Layer 4 of a small transformer language model trained on English Wikipedia (8 layers, counted from 0, width 128).
A neuron's activation on a vector x is SiLU(gate . x) times (in . x), where the dot is the dot product.
The model reads these tokens: "ure" "nd" "ra" " there" " itself" "," " t" "al" "ks" " down" " his" " t" "ru" "th" " but"

The vector x that enters this layer's MLP at each token. A number n stands for (n - 500) times 0.0077.
0 "ure": 410 508 615 511 526 600 515 515 481 492 495 490 564 470 435 496 574 525 519 473 386 482 453 349 573 549 540 578 515 461 243 375 489 543 498 497 619 403 389 493 469 363 572 497 408 554 526 535 526 442 434 434 566 577 826 549 514 594 520 408 538 479 484 524 450 468 597 540 503 513 400 546 644 550 561 553 569 413 515 561 475 476 473 517 505 517 492 553 544 500 548 489 457 569 521 398 471 602 504 457 524 542 435 565 448 512 488 466 473 567 413 573 548 571 394 536 461 471 589 451 615 460 426 516 388 468 509 410
1 "nd": 450 514 573 467 535 623 510 490 444 468 517 502 615 507 444 493 588 482 557 443 452 512 519 301 543 531 528 603 565 446 327 340 557 477 475 451 601 407 420 474 468 408 555 529 389 556 532 553 542 476 367 500 563 548 819 522 520 587 521 460 521 472 467 545 401 432 622 527 534 490 440 561 617 574 570 603 529 482 531 530 533 440 410 512 527 500 440 531 534 511 548 494 413 515 510 406 379 593 511 460 553 502 406 563 465 500 480 526 483 566 387 568 564 486 405 457 481 470 635 427 659 456 441 533 449 500 496 360
2 "ra": 447 524 597 477 530 554 580 528 467 409 503 549 587 542 503 464 537 532 495 545 410 470 461 354 549 419 493 673 558 528 287 425 566 521 479 525 651 443 416 373 605 398 578 533 526 715 568 557 535 426 466 645 676 472 799 472 645 617 563 446 598 421 543 563 414 451 649 585 500 521 518 464 580 440 598 586 475 468 591 497 509 506 589 508 474 488 475 542 579 541 608 484 521 465 412 378 444 619 519 454 465 496 449 631 507 516 504 559 452 539 435 629 570 516 389 441 556 460 582 482 593 518 380 567 462 581 533 405
3 " there": 506 516 605 435 595 496 603 547 503 567 495 574 443 485 475 506 578 556 464 451 572 607 489 468 546 508 475 438 349 510 192 496 569 536 577 501 489 614 428 409 476 367 440 451 447 540 530 593 518 541 508 546 582 468 789 446 473 596 405 397 579 575 603 527 484 505 504 552 581 504 469 515 564 586 505 458 632 420 648 496 435 332 557 529 430 447 619 606 379 629 471 548 388 533 520 348 456 554 524 487 474 499 314 560 552 499 511 464 442 544 450 463 464 553 468 591 520 445 670 496 652 424 316 494 392 515 444 488
4 " itself": 440 524 600 556 461 532 508 506 481 562 489 603 470 427 461 538 503 535 491 539 462 536 474 407 497 498 490 414 507 380 87 443 544 466 600 576 546 541 360 548 500 433 460 478 439 553 507 536 559 458 223 560 538 479 792 458 504 548 545 480 500 517 587 550 441 525 491 515 471 531 435 509 548 639 576 394 628 439 529 489 397 508 561 510 491 467 551 688 404 518 474 539 381 560 431 361 510 588 512 489 472 533 322 563 532 535 582 445 471 554 466 493 503 466 469 550 465 482 612 455 649 519 462 500 386 467 491 491
5 ",": 428 574 538 417 490 529 521 581 526 535 506 408 533 498 569 452 564 472 542 540 423 533 483 450 506 466 512 504 523 486 294 371 439 510 584 443 575 466 388 526 539 429 515 523 462 570 535 521 507 470 374 524 528 550 812 499 524 462 550 480 548 476 491 506 496 504 551 449 540 492 455 585 536 582 510 512 610 455 503 457 446 465 459 590 548 455 455 625 516 529 588 507 412 500 485 443 406 520 526 482 414 416 467 505 600 522 525 505 464 537 415 498 540 544 396 486 459 535 570 340 680 470 537 527 463 484 511 449
6 " t": 804 496 526 425 410 588 544 569 614 429 576 546 541 534 432 408 547 477 551 521 434 466 440 434 458 450 354 344 497 444 424 493 452 511 599 516 460 634 482 527 603 456 366 399 535 545 453 713 514 531 303 540 536 469 743 512 534 528 611 435 491 403 433 496 632 457 531 414 498 445 553 546 453 482 506 509 534 441 387 523 521 287 673 462 504 579 506 565 492 475 664 520 387 449 522 432 443 571 518 407 553 506 480 505 407 478 566 497 577 478 553 479 571 414 426 377 575 547 656 545 611 430 297 529 488 658 489 506
7 "al": 231 588 487 254 628 402 534 506 533 404 517 801 495 607 405 657 405 457 647 520 418 488 627 625 582 673 362 390 288 494 360 602 384 633 474 541 384 420 354 490 445 484 402 446 469 518 590 566 634 581 514 723 595 612 607 498 591 520 452 533 475 482 450 613 462 470 526 517 492 563 316 393 548 461 477 474 648 382 682 472 451 290 441 380 666 543 500 599 605 424 566 529 479 563 495 389 534 428 413 437 603 496 469 572 485 487 583 683 413 383 351 437 716 521 410 359 436 577 974 566 412 483 352 560 720 479 596 443
8 "ks": 488 517 454 519 400 627 714 494 615 554 637 536 530 579 346 618 566 768 587 597 557 609 562 365 633 722 467 405 475 559 163 518 541 457 612 525 512 579 569 575 497 588 430 480 635 467 490 519 589 513 573 557 585 569 678 437 611 443 427 446 532 522 537 460 583 428 631 547 375 508 300 574 472 654 479 517 528 406 520 365 743 468 426 446 591 526 223 532 581 354 648 536 548 433 533 478 570 413 518 486 450 315 365 524 537 519 261 642 472 495 504 460 664 508 198 512 472 448 631 518 451 408 555 416 435 396 477 422
9 " down": 563 602 595 356 598 534 590 554 610 507 479 533 518 590 384 493 552 565 599 369 462 537 539 426 538 458 520 412 434 464 75 526 513 403 501 715 502 464 669 468 437 398 441 451 538 452 430 549 494 385 433 643 653 427 741 331 377 452 400 348 466 449 462 423 521 485 467 463 444 386 515 553 461 481 531 575 482 540 557 477 462 369 510 516 465 549 451 522 568 597 467 540 587 495 564 437 426 366 527 471 501 331 599 448 469 469 435 464 481 600 351 350 332 409 354 368 489 499 547 471 527 521 407 427 430 559 530 346
10 " his": 566 531 464 519 508 468 565 541 440 516 504 539 569 416 564 546 381 742 577 411 557 455 570 486 518 581 464 527 484 379 274 417 508 574 420 401 521 402 413 404 506 543 472 531 452 557 513 552 572 553 400 648 458 473 749 459 527 511 608 374 635 575 467 511 535 488 583 541 531 537 562 491 581 479 513 596 483 622 534 494 523 493 519 435 598 430 447 597 483 587 461 572 538 505 410 535 414 380 576 502 773 555 500 523 514 445 538 468 591 505 482 523 464 477 503 418 533 562 652 332 702 434 387 435 490 632 488 508
11 " t": 819 456 529 472 438 608 515 509 599 438 573 586 634 539 399 331 529 481 504 471 424 536 490 486 422 393 381 368 487 523 403 534 506 558 603 492 346 560 507 469 545 525 362 392 452 639 518 692 557 639 298 474 510 429 704 498 572 549 561 443 565 469 477 475 649 472 537 383 535 434 631 495 493 475 522 470 483 561 334 628 545 222 746 453 522 560 502 434 456 467 617 508 450 429 492 431 506 579 569 402 601 581 429 563 438 469 558 467 618 541 600 489 635 540 391 339 602 544 689 537 635 439 361 514 511 554 455 605
12 "ru": 328 601 484 494 336 377 526 744 443 429 488 741 688 640 502 541 409 558 596 545 542 466 476 645 515 496 517 573 243 588 300 334 399 519 356 673 379 337 469 512 353 648 336 529 385 711 567 452 586 513 592 494 536 530 633 477 585 639 495 420 487 392 595 547 360 516 441 520 398 326 428 480 395 269 653 568 702 502 704 534 486 635 609 414 587 526 452 511 594 494 543 434 550 575 427 391 605 619 607 421 608 540 595 501 584 556 444 404 609 546 399 332 508 514 442 302 626 499 595 502 545 339 362 417 506 363 316 651
13 "th": 375 510 415 550 428 529 647 424 533 476 517 425 452 545 373 629 398 500 583 450 594 436 569 393 477 509 574 497 541 633 203 487 554 544 616 356 297 389 573 495 361 486 424 438 325 641 516 461 612 596 452 324 640 417 721 441 554 524 325 453 631 479 417 403 479 341 590 511 555 517 591 561 534 533 616 513 601 461 446 532 664 489 432 492 395 506 412 563 692 464 490 663 525 595 357 434 526 409 564 467 608 486 568 546 567 492 438 385 457 510 565 204 544 353 444 393 438 420 611 435 487 330 371 411 470 435 446 430
14 " but": 550 566 444 409 565 397 606 583 459 528 461 572 553 440 468 548 586 498 590 570 467 532 551 574 475 276 580 505 355 443 231 547 500 493 518 408 406 436 510 424 464 346 312 478 451 510 600 512 551 457 622 405 418 464 750 502 469 441 517 483 572 536 445 487 504 605 554 524 483 397 619 530 588 336 375 339 552 510 634 573 521 477 470 503 625 503 553 583 371 622 560 533 620 460 415 463 424 454 580 501 291 430 231 530 555 449 684 492 544 465 409 515 543 525 462 340 497 545 562 382 655 435 423 683 434 426 524 581

Each question shows the input weights of one neuron of the MLP. A number n stands for (n - 500) times 0.001.

n240 gate: 494 574 566 460 530 558 659 411 418 441 549 443 667 754 283 488 601 586 429 472 366 586 494 585 550 590 534 650 555 479 397 561 494 377 769 476 581 600 373 476 543 541 476 667 519 475 619 281 453 583 549 367 418 552 508 482 488 512 569 618 494 478 335 399 330 530 578 451 494 359 367 577 479 479 613 815 478 712 582 591 442 347 491 325 459 457 442 364 580 475 436 569 509 485 463 472 497 675 485 553 463 555 561 811 359 270 509 470 460 678 562 566 552 445 453 374 351 534 609 578 486 515 491 602 497 430 447 528
n240 in: 474 487 375 413 461 612 406 621 593 519 513 356 358 563 656 482 604 490 574 542 656 469 600 482 447 497 432 320 537 603 704 484 448 495 389 365 451 422 505 557 552 503 536 661 445 527 521 490 580 503 391 652 441 351 379 597 613 456 464 458 471 582 614 427 487 508 587 518 531 717 568 605 637 438 623 398 442 479 582 428 680 568 526 480 527 531 471 438 487 602 503 642 510 492 403 550 510 505 469 502 508 615 516 306 513 493 503 318 547 476 476 388 321 576 524 445 566 495 500 681 440 404 585 463 482 437 394 361
On which token does it fire most, and how strongly? 13 "th", at about 0.21

n57 gate: 534 514 564 598 469 460 380 511 631 318 568 644 483 497 569 347 637 546 445 534 529 477 364 506 491 541 451 406 617 548 579 341 350 612 520 466 550 299 523 506 597 373 455 419 621 404 474 627 456 512 596 494 362 494 469 554 523 526 536 338 511 439 390 443 409 483 435 429 624 489 460 621 553 393 544 671 731 500 599 683 383 503 437 367 597 449 589 477 500 342 563 587 471 591 555 396 506 641 451 357 528 506 415 520 406 473 648 511 611 620 399 255 328 326 552 463 552 588 662 668 521 540 602 477 472 571 668 600
n57 in: 495 521 467 603 428 473 424 422 340 535 567 458 427 465 581 624 379 250 627 479 543 489 367 473 620 443 473 444 594 527 516 431 609 594 486 468 442 362 500 487 524 559 553 335 560 462 409 438 645 403 452 555 352 473 496 492 519 577 497 462 379 611 446 524 354 307 503 414 519 610 365 503 484 526 423 476 505 611 431 619 538 404 398 508 376 444 594 386 616 546 623 476 417 505 670 597 577 524 543 428 695 623 644 519 511 528 567 471 372 521 288 527 430 476 457 361 587 540 600 533 607 529 623 603 687 463 392 352
On which two tokens does it fire most, strongest first? 7 "al", 8 "ks"

n170 gate: 441 503 628 478 307 456 540 503 384 321 550 603 503 443 506 262 654 516 408 361 421 604 548 324 519 305 684 582 506 416 565 410 519 503 538 547 611 469 649 563 658 628 612 522 433 410 322 427 455 408 478 621 640 579 400 251 649 356 565 506 295 315 302 487 400 562 636 481 435 654 281 437 491 435 529 451 474 578 494 413 311 450 462 421 325 478 506 565 519 446 516 633 370 431 544 690 571 612 538 495 569 569 619 370 409 527 575 475 563 475 308 526 573 346 538 305 605 497 602 545 657 653 539 500 353 591 500 554
n170 in: 441 487 558 570 497 459 420 699 487 516 506 307 513 548 325 443 443 743 513 484 572 579 554 428 388 449 649 447 563 456 425 397 450 510 646 209 491 497 608 453 437 491 550 529 637 494 356 424 371 522 378 339 562 626 423 547 525 328 401 420 573 532 516 651 425 233 621 374 447 642 487 449 491 404 594 543 420 267 664 395 509 563 346 540 235 569 244 500 405 481 475 639 573 419 662 304 559 478 566 394 437 409 444 418 575 494 469 328 381 541 337 333 519 383 497 519 595 340 471 655 389 390 539 494 513 528 468 456
On which token does it fire most, and how strongly? 9 " down", at about 0.48

n39 gate: 363 265 429 470 474 451 622 387 513 553 411 249 553 487 577 617 484 579 450 619 556 576 637 615 406 483 397 622 662 500 467 363 402 281 537 346 526 497 463 355 417 446 630 423 490 490 664 312 355 457 490 552 454 493 453 467 533 552 636 450 503 623 349 457 448 770 757 595 660 484 550 802 686 312 649 558 547 418 545 620 586 375 497 226 486 628 646 281 626 676 467 575 460 477 513 420 412 581 464 443 461 500 602 513 526 385 503 444 493 599 681 642 493 639 720 457 383 605 503 591 537 566 520 394 484 563 427 424
n39 in: 375 540 296 454 571 489 433 607 483 570 623 446 486 387 448 506 509 638 659 684 549 537 407 537 512 567 486 557 477 415 370 395 588 445 361 480 525 668 575 360 411 481 463 416 474 681 642 691 351 399 540 596 342 391 591 638 529 548 607 346 543 700 384 546 483 582 571 460 562 228 633 353 522 627 529 489 529 401 520 477 589 417 529 486 471 534 589 469 428 540 531 407 419 460 460 359 503 508 374 381 489 423 511 512 589 478 500 528 517 534 579 585 514 672 604 434 416 523 445 381 601 597 208 494 580 646 468 618
It fires most on token 10 " his"

n79 gate: 404 514 643 478 340 421 595 478 557 434 579 376 424 668 675 587 540 605 525 644 151 514 507 493 691 555 543 514 706 486 653 446 393 391 504 346 603 493 471 626 349 410 355 616 489 383 489 371 485 409 325 507 553 691 319 601 417 407 652 442 525 362 394 403 550 390 631 421 269 568 438 630 570 454 563 592 598 543 518 333 489 288 688 455 700 539 565 689 644 457 518 610 410 518 558 348 553 855 669 637 697 298 733 663 514 348 461 529 367 619 423 493 504 309 515 651 427 586 347 555 627 475 485 558 299 367 591 540
n79 in: 617 592 466 577 454 284 658 344 379 316 523 591 620 323 646 397 493 520 560 507 595 331 467 431 446 436 566 651 437 448 461 480 796 473 351 500 500 533 576 467 619 478 623 547 337 178 598 611 466 281 454 448 474 658 514 510 663 395 632 233 417 233 594 464 556 315 438 477 467 526 331 550 468 435 656 523 467 679 581 338 328 507 576 567 368 661 487 585 427 361 507 630 530 366 557 294 581 380 533 489 526 582 516 616 497 550 526 752 477 589 373 385 646 513 453 576 497 530 443 488 607 579 460 517 447 503 333 497
On which token does it fire most, and how strongly? 0 "ure", at about 0.5

n176 gate: 469 589 387 583 478 516 612 513 522 500 686 381 462 625 369 683 522 595 401 541 414 417 445 434 578 726 593 522 316 513 403 538 538 487 666 377 344 364 590 468 548 402 469 426 599 539 232 374 422 481 541 709 581 544 415 535 625 298 659 494 420 587 332 532 538 303 544 383 387 367 458 612 679 456 679 572 490 400 434 503 478 611 580 534 500 503 462 522 560 283 427 594 395 396 522 388 387 456 500 459 491 437 313 519 497 240 532 412 421 688 494 571 423 621 667 741 362 677 551 584 547 443 516 474 383 456 606 621
n176 in: 664 427 503 400 553 472 481 509 598 591 601 539 457 383 602 691 413 379 273 452 435 593 423 598 560 517 381 609 514 500 467 525 525 409 545 461 539 531 560 567 463 383 450 577 636 612 517 478 604 506 461 711 525 669 457 427 540 402 401 446 557 523 480 309 536 417 303 489 481 725 517 446 484 456 595 420 734 586 292 364 466 351 390 418 685 553 540 380 412 463 525 464 551 587 384 565 525 392 661 454 508 416 391 554 407 354 497 545 629 494 534 609 531 514 514 548 568 655 406 551 471 536 684 494 534 565 483 658
On which token does it fire most, and how strongly? 8 "ks", at about 0.44

n157 gate: 579 327 474 632 478 376 619 532 417 471 351 610 584 600 394 545 666 673 426 500 267 426 542 446 598 419 580 379 654 459 440 427 364 561 584 481 691 621 484 586 660 620 679 558 432 428 332 414 591 510 402 657 513 404 382 423 555 382 397 461 349 448 549 287 589 566 522 538 509 490 542 603 494 447 694 619 565 784 547 399 436 420 692 571 493 646 356 481 785 384 646 500 407 338 458 471 459 509 516 561 424 359 443 628 305 635 354 748 475 455 451 458 468 420 361 471 481 548 584 512 580 430 581 445 411 554 448 548
n157 in: 408 362 488 485 376 634 547 645 467 467 292 506 467 542 358 512 659 392 578 455 634 473 342 413 570 530 449 434 392 654 467 402 287 292 385 577 400 524 684 533 464 361 459 660 570 570 435 425 402 440 473 432 532 658 450 536 452 426 438 391 482 376 372 461 435 341 615 524 396 374 606 482 517 347 565 541 555 482 432 450 434 590 554 572 574 583 407 708 584 467 399 450 662 458 560 452 264 456 581 549 431 425 554 638 261 486 303 610 518 665 628 534 431 494 494 677 576 395 485 452 414 545 689 434 506 380 509 497
It fires most on token 8 "ks"

n278 gate: 407 468 570 710 474 469 472 431 623 367 581 456 481 418 537 468 671 516 563 547 269 613 537 542 508 503 516 398 563 503 583 464 495 630 701 406 402 396 317 505 447 490 355 627 452 457 385 548 460 561 529 497 560 429 507 532 545 508 441 436 619 479 559 636 417 585 484 453 433 479 352 508 457 559 298 443 745 565 539 472 592 398 521 561 567 555 616 471 571 447 602 539 313 602 439 452 586 516 521 598 612 455 581 518 332 591 377 568 497 474 532 478 505 476 686 587 638 429 412 522 551 450 471 368 623 550 420 524
n278 in: 340 433 573 618 468 577 565 516 548 508 571 516 642 505 355 349 410 452 302 548 580 414 519 492 717 538 679 423 503 550 466 571 392 538 570 413 401 521 368 431 508 479 482 726 411 522 529 436 394 350 445 668 398 495 507 511 457 474 487 505 524 416 600 404 558 581 592 492 613 665 476 441 497 469 522 555 594 550 429 581 340 460 420 600 462 487 473 405 364 537 609 469 414 645 487 497 400 560 772 521 368 545 569 532 410 442 420 492 564 481 573 446 634 412 497 580 559 436 446 535 483 418 421 398 720 572 548 610
On which three tokens does it fire most, strongest first? 9 " down", 14 " but", 11 " t"

n3 gate: 491 550 393 522 430 254 633 425 448 522 439 613 590 387 397 425 621 574 481 584 472 537 559 318 295 597 519 515 550 647 573 479 564 575 537 291 388 307 566 571 512 369 460 578 466 727 466 539 525 456 411 439 506 383 433 463 516 494 394 656 562 653 585 315 264 567 597 543 393 580 263 494 629 515 452 545 563 396 345 579 355 611 345 479 522 586 472 736 388 478 491 564 484 411 332 481 421 582 327 575 592 543 432 575 574 532 623 432 574 401 378 655 559 494 541 346 553 475 750 679 623 414 462 531 420 478 497 612
n3 in: 352 301 611 547 446 589 635 593 569 427 489 577 451 573 512 363 465 298 445 197 422 746 620 477 491 605 558 606 526 358 483 497 338 497 442 620 424 474 378 468 477 592 545 622 384 503 543 636 435 404 506 304 594 468 580 520 407 385 596 640 448 596 380 417 543 534 483 675 597 523 500 627 494 503 601 475 535 400 438 480 690 486 612 536 456 626 564 437 584 448 443 568 431 666 401 538 574 420 707 507 448 460 468 656 471 449 362 577 371 529 553 547 361 572 547 483 541 532 611 334 487 377 582 393 534 428 541 471
On which three tokens does it fire most, strongest first? 13 "th", 1 "nd", 0 "ure"

n272 gate: 548 440 515 381 509 702 452 402 682 599 514 514 448 457 668 676 486 526 474 557 403 583 700 617 774 654 333 520 477 438 545 358 593 633 563 446 531 298 514 392 414 472 638 595 590 450 452 566 500 546 588 466 466 389 469 646 411 548 410 512 580 558 538 591 523 444 649 377 528 592 269 497 417 463 532 497 587 424 269 650 325 509 503 334 615 460 420 466 463 569 457 523 500 423 575 416 508 398 532 525 551 491 320 638 437 446 608 326 583 598 500 553 512 468 697 446 549 523 555 435 447 463 576 382 520 408 506 520
n272 in: 363 462 461 552 473 440 585 522 641 566 616 608 593 450 321 618 623 440 549 546 671 590 514 508 364 697 711 530 445 619 427 449 508 451 481 505 428 532 511 459 661 398 484 387 475 383 432 405 386 393 319 709 653 511 493 423 593 606 468 630 478 456 561 410 619 524 559 456 524 358 555 632 516 519 522 407 514 570 532 610 598 495 492 532 584 413 391 462 492 484 649 605 653 400 593 552 556 495 435 514 408 525 516 568 315 374 565 443 318 563 539 528 401 475 558 328 547 571 536 495 455 641 481 673 495 391 596 530
On which token does it fire most, and how strongly? 7 "al", at about 0.53

n58 gate: 419 516 555 504 419 628 527 496 357 248 508 385 445 366 316 622 589 574 445 519 500 449 547 566 512 500 629 488 695 715 588 508 235 324 668 373 565 496 488 701 652 440 469 520 453 456 635 526 452 218 292 565 603 248 308 527 504 616 374 586 243 465 484 492 292 630 619 558 703 585 680 527 798 542 444 390 528 335 665 603 457 492 379 417 456 798 496 577 523 711 353 546 449 392 351 367 485 565 609 608 427 457 605 668 605 277 508 763 589 811 433 647 496 617 598 512 488 612 748 629 806 597 508 418 519 391 382 356
n58 in: 635 527 500 749 537 578 490 607 602 604 520 703 534 604 545 486 387 534 597 335 514 503 462 565 353 375 362 456 524 578 456 405 564 790 610 646 466 391 500 626 353 332 621 459 576 385 415 467 507 749 456 487 480 709 644 383 541 609 534 500 483 594 528 602 398 270 416 558 412 445 514 700 457 547 630 420 361 520 564 551 438 534 589 440 563 268 294 351 469 300 374 395 311 473 559 628 551 645 390 307 687 425 667 579 384 658 456 320 384 476 583 307 507 455 393 586 400 346 552 461 383 541 720 507 357 462 413 686
On which two tokens does it fire most, strongest first? 4 " itself", 0 "ure"

n92 gate: 500 474 628 488 367 494 519 422 401 399 477 480 468 434 460 422 654 534 385 449 375 514 416 398 253 509 563 517 543 604 630 438 494 457 546 551 452 562 454 480 469 519 609 696 627 392 375 464 523 350 475 410 289 432 421 514 463 469 598 552 480 500 320 540 610 430 433 628 492 511 359 618 470 469 585 464 688 311 466 421 451 366 603 453 436 420 620 545 523 609 372 427 635 477 595 555 252 534 546 352 463 469 469 394 506 591 591 523 210 563 700 523 489 540 639 526 422 546 512 478 326 367 576 422 622 497 601 460
n92 in: 587 598 481 315 587 685 355 544 801 487 544 447 430 557 455 408 525 377 611 585 465 623 375 535 748 554 522 531 317 528 456 425 572 475 246 384 432 497 650 610 475 543 270 455 494 513 475 518 355 595 484 550 357 554 593 522 484 547 389 478 652 548 442 642 387 568 484 355 388 301 436 443 393 497 549 559 551 553 481 655 582 500 472 637 503 396 554 700 655 465 607 662 383 412 344 338 469 628 307 544 425 566 374 681 673 512 374 563 450 525 478 571 617 348 369 601 465 384 660 628 591 506 452 468 481 506 353 500
It fires most on token 10 " his"

n25 gate: 497 542 529 698 594 545 517 585 458 504 490 666 362 542 500 539 462 304 532 451 437 598 479 402 589 475 588 451 840 663 559 500 680 634 609 385 404 396 394 591 560 341 510 518 436 457 570 541 597 352 323 855 462 556 265 349 496 305 760 518 489 486 507 399 223 545 345 545 393 531 542 585 510 266 266 507 610 368 541 566 430 294 588 365 266 559 346 490 563 486 409 472 388 639 260 574 521 655 504 664 542 510 552 648 493 256 559 469 521 465 422 439 370 409 468 469 528 427 525 590 639 685 486 475 465 601 436 539
n25 in: 576 411 466 670 442 570 464 688 476 578 601 367 630 475 392 686 595 540 392 346 472 482 484 424 491 597 482 384 718 385 361 470 491 451 454 540 434 543 447 637 540 547 461 475 556 509 600 405 519 454 588 584 597 356 567 445 435 643 593 407 454 556 450 457 536 757 358 472 452 500 713 238 485 578 450 470 627 600 334 524 454 521 546 509 670 418 475 254 525 651 384 331 589 704 577 411 361 570 469 476 430 497 778 309 436 491 534 506 503 340 478 472 445 537 441 653 413 515 357 416 466 524 488 488 540 546 240 441
On which token does it fire most, and how strongly? 14 " but", at about 0.18

n54 gate: 656 591 447 589 485 666 541 448 458 537 307 485 616 537 479 656 561 473 500 445 473 558 460 503 447 651 595 536 454 497 721 539 593 424 497 370 628 428 347 527 615 468 509 531 555 346 488 439 546 521 710 604 647 506 396 427 445 551 467 528 606 328 355 651 233 470 816 542 410 494 610 506 447 503 640 429 377 491 587 518 573 482 524 620 394 488 485 587 640 424 349 482 473 458 463 469 509 464 697 547 548 379 337 607 773 540 470 401 576 552 522 373 439 564 607 415 509 446 663 422 632 373 475 595 367 442 641 689
n54 in: 533 520 285 582 411 380 429 463 341 480 483 458 562 457 455 506 584 472 509 384 261 486 523 438 511 634 605 494 444 497 561 241 589 355 503 444 641 494 543 393 525 538 470 509 580 514 587 592 529 656 533 525 550 632 517 492 435 693 406 409 381 506 477 553 427 503 600 461 659 511 656 610 557 638 364 483 335 500 542 580 734 477 582 541 639 447 588 455 562 531 444 522 503 662 503 389 528 467 486 498 520 244 565 557 396 434 618 489 472 393 514 509 358 477 665 610 511 390 600 548 432 447 239 540 402 466 435 639
On which three tokens does it fire most, strongest first? 1 "nd", 13 "th", 10 " his"

n154 gate: 408 587 516 406 347 539 481 464 455 431 522 541 679 477 376 474 510 484 519 616 513 604 565 342 780 257 506 542 519 398 554 318 516 523 441 458 687 724 458 439 435 525 630 630 389 464 571 450 573 542 545 373 382 439 384 403 497 452 683 611 574 595 372 558 516 564 370 287 506 506 419 685 503 592 623 443 471 484 449 417 426 455 548 341 742 510 607 548 565 425 719 510 513 529 513 321 494 462 639 553 648 626 355 571 271 454 461 154 642 384 611 427 526 342 428 477 555 484 572 711 646 388 490 435 407 390 500 607
n154 in: 401 457 526 671 491 443 545 563 557 573 625 370 431 401 471 399 592 537 500 646 431 500 448 608 503 427 500 454 534 404 500 463 562 647 569 309 382 588 607 569 420 602 362 315 425 305 426 506 570 422 551 627 475 386 575 543 359 594 368 538 506 633 483 357 645 585 404 511 460 543 618 500 564 480 459 565 709 585 435 540 724 509 672 542 618 529 468 509 661 465 440 483 408 691 448 618 525 616 549 366 543 680 597 618 303 519 483 420 420 423 497 585 460 600 599 443 509 374 491 571 375 300 485 439 491 580 367 589
On which token does it fire most, and how strongly? 11 " t", at about 1.1

n287 gate: 366 633 472 539 328 535 796 461 645 412 317 297 511 623 426 444 657 423 577 409 514 420 366 448 702 641 433 660 570 307 658 690 565 451 493 407 644 324 612 340 517 396 462 563 637 454 618 480 589 553 400 425 685 486 313 566 451 493 388 570 535 683 553 535 362 521 668 569 689 639 430 433 514 390 543 445 370 524 586 483 490 336 720 537 661 618 713 407 493 343 597 431 444 673 514 356 352 370 423 708 465 514 330 437 347 601 521 528 608 517 458 539 314 681 461 705 444 691 532 582 539 431 351 419 615 465 384 507
n287 in: 558 472 481 565 537 564 602 314 521 419 595 418 543 484 531 686 276 728 407 586 543 414 326 448 390 544 386 708 515 552 588 634 354 460 435 457 340 375 472 506 300 441 570 705 575 491 417 482 371 512 488 561 345 420 448 654 457 457 608 419 519 668 403 574 476 600 397 356 509 488 382 556 592 609 329 398 581 540 291 679 420 448 438 432 329 469 485 424 444 750 626 552 481 567 444 531 640 676 426 447 454 580 531 692 469 604 540 491 451 679 594 531 497 555 494 392 494 429 522 523 341 632 494 358 540 565 307 540
It fires most on token 9 " down"

n27 gate: 479 577 609 518 382 621 671 641 547 629 441 450 617 434 452 416 738 577 572 446 453 530 720 607 464 403 533 544 440 544 658 385 526 500 686 500 555 447 455 473 554 405 322 701 461 309 600 417 527 539 453 500 386 530 348 449 401 671 512 593 634 506 425 420 397 506 664 390 532 438 701 416 488 515 744 465 632 468 591 503 565 390 545 514 546 627 434 497 500 404 396 576 461 553 635 599 515 468 405 698 553 559 447 410 601 550 559 447 491 366 313 451 533 509 368 595 536 524 458 593 704 574 433 518 310 334 500 536
n27 in: 549 434 450 456 408 424 452 503 516 699 573 408 486 602 406 448 342 500 439 527 492 563 555 590 414 519 503 655 330 532 611 573 651 503 640 533 422 400 602 601 549 584 513 500 577 642 484 453 494 404 700 487 538 623 470 412 552 372 361 340 451 577 558 391 497 500 462 435 654 519 687 500 511 387 449 361 525 592 374 390 637 590 426 526 508 630 558 405 489 516 361 403 602 666 500 401 584 443 486 630 451 497 198 434 478 500 410 318 345 582 519 559 536 560 616 533 649 516 550 461 518 546 447 492 486 609 552 527
It fires most on token 14 " but"

n289 gate: 213 611 549 528 384 534 564 590 466 363 534 459 577 517 563 315 282 365 549 455 245 500 587 410 486 767 521 517 396 527 595 606 459 399 434 586 598 322 347 469 503 430 565 654 633 349 414 453 433 378 401 687 500 331 323 455 371 586 571 469 694 622 233 466 319 602 456 645 449 465 465 709 869 500 518 530 517 435 592 486 486 421 420 470 535 517 621 650 462 382 424 779 542 569 437 490 388 561 424 599 411 535 641 510 524 458 479 383 373 580 514 709 483 414 315 541 601 686 654 582 622 521 567 347 576 476 587 337
n289 in: 373 506 500 350 471 523 494 465 457 574 523 451 591 400 644 394 346 374 412 538 349 444 627 340 435 488 474 506 336 566 572 569 555 515 400 552 434 370 412 291 386 612 460 391 615 435 604 483 452 459 538 365 442 512 495 667 479 506 529 701 637 515 396 442 367 563 641 570 497 436 500 685 525 554 392 660 609 367 621 563 465 582 351 517 497 430 626 615 327 365 422 494 315 572 612 356 468 540 445 497 419 477 541 541 442 418 352 457 485 558 435 527 559 313 627 468 512 558 435 409 530 462 357 635 619 488 742 274
On which three tokens does it fire most, strongest first? 7 "al", 1 "nd", 0 "ure"

n126 gate: 564 578 537 405 368 455 602 516 487 394 461 571 411 596 576 543 513 395 585 565 256 317 546 409 497 411 461 393 425 410 545 377 500 283 618 665 609 464 655 672 461 424 522 507 549 284 280 629 650 625 429 420 423 493 380 441 369 451 446 490 330 414 490 389 519 500 526 458 481 370 536 470 509 522 570 580 550 403 571 330 288 445 608 446 651 666 579 629 575 461 321 449 497 523 447 405 394 593 536 638 257 445 350 621 370 439 692 578 575 542 440 557 447 588 477 692 395 653 718 466 714 471 660 454 318 298 622 369
n126 in: 342 637 518 320 529 465 639 575 538 377 630 585 560 581 455 446 524 530 700 387 550 461 530 379 452 461 470 379 292 594 482 556 345 581 497 550 634 453 431 402 244 343 433 587 539 455 500 529 464 617 394 596 687 429 498 327 366 621 576 539 586 440 277 370 535 599 541 539 503 530 464 602 310 515 293 474 515 529 529 433 411 450 518 394 421 397 595 612 411 539 544 424 583 412 548 560 582 403 533 415 509 429 538 405 580 559 630 491 328 461 497 497 425 583 521 387 170 601 494 511 448 530 458 569 284 533 614 378
It fires most on token 9 " down"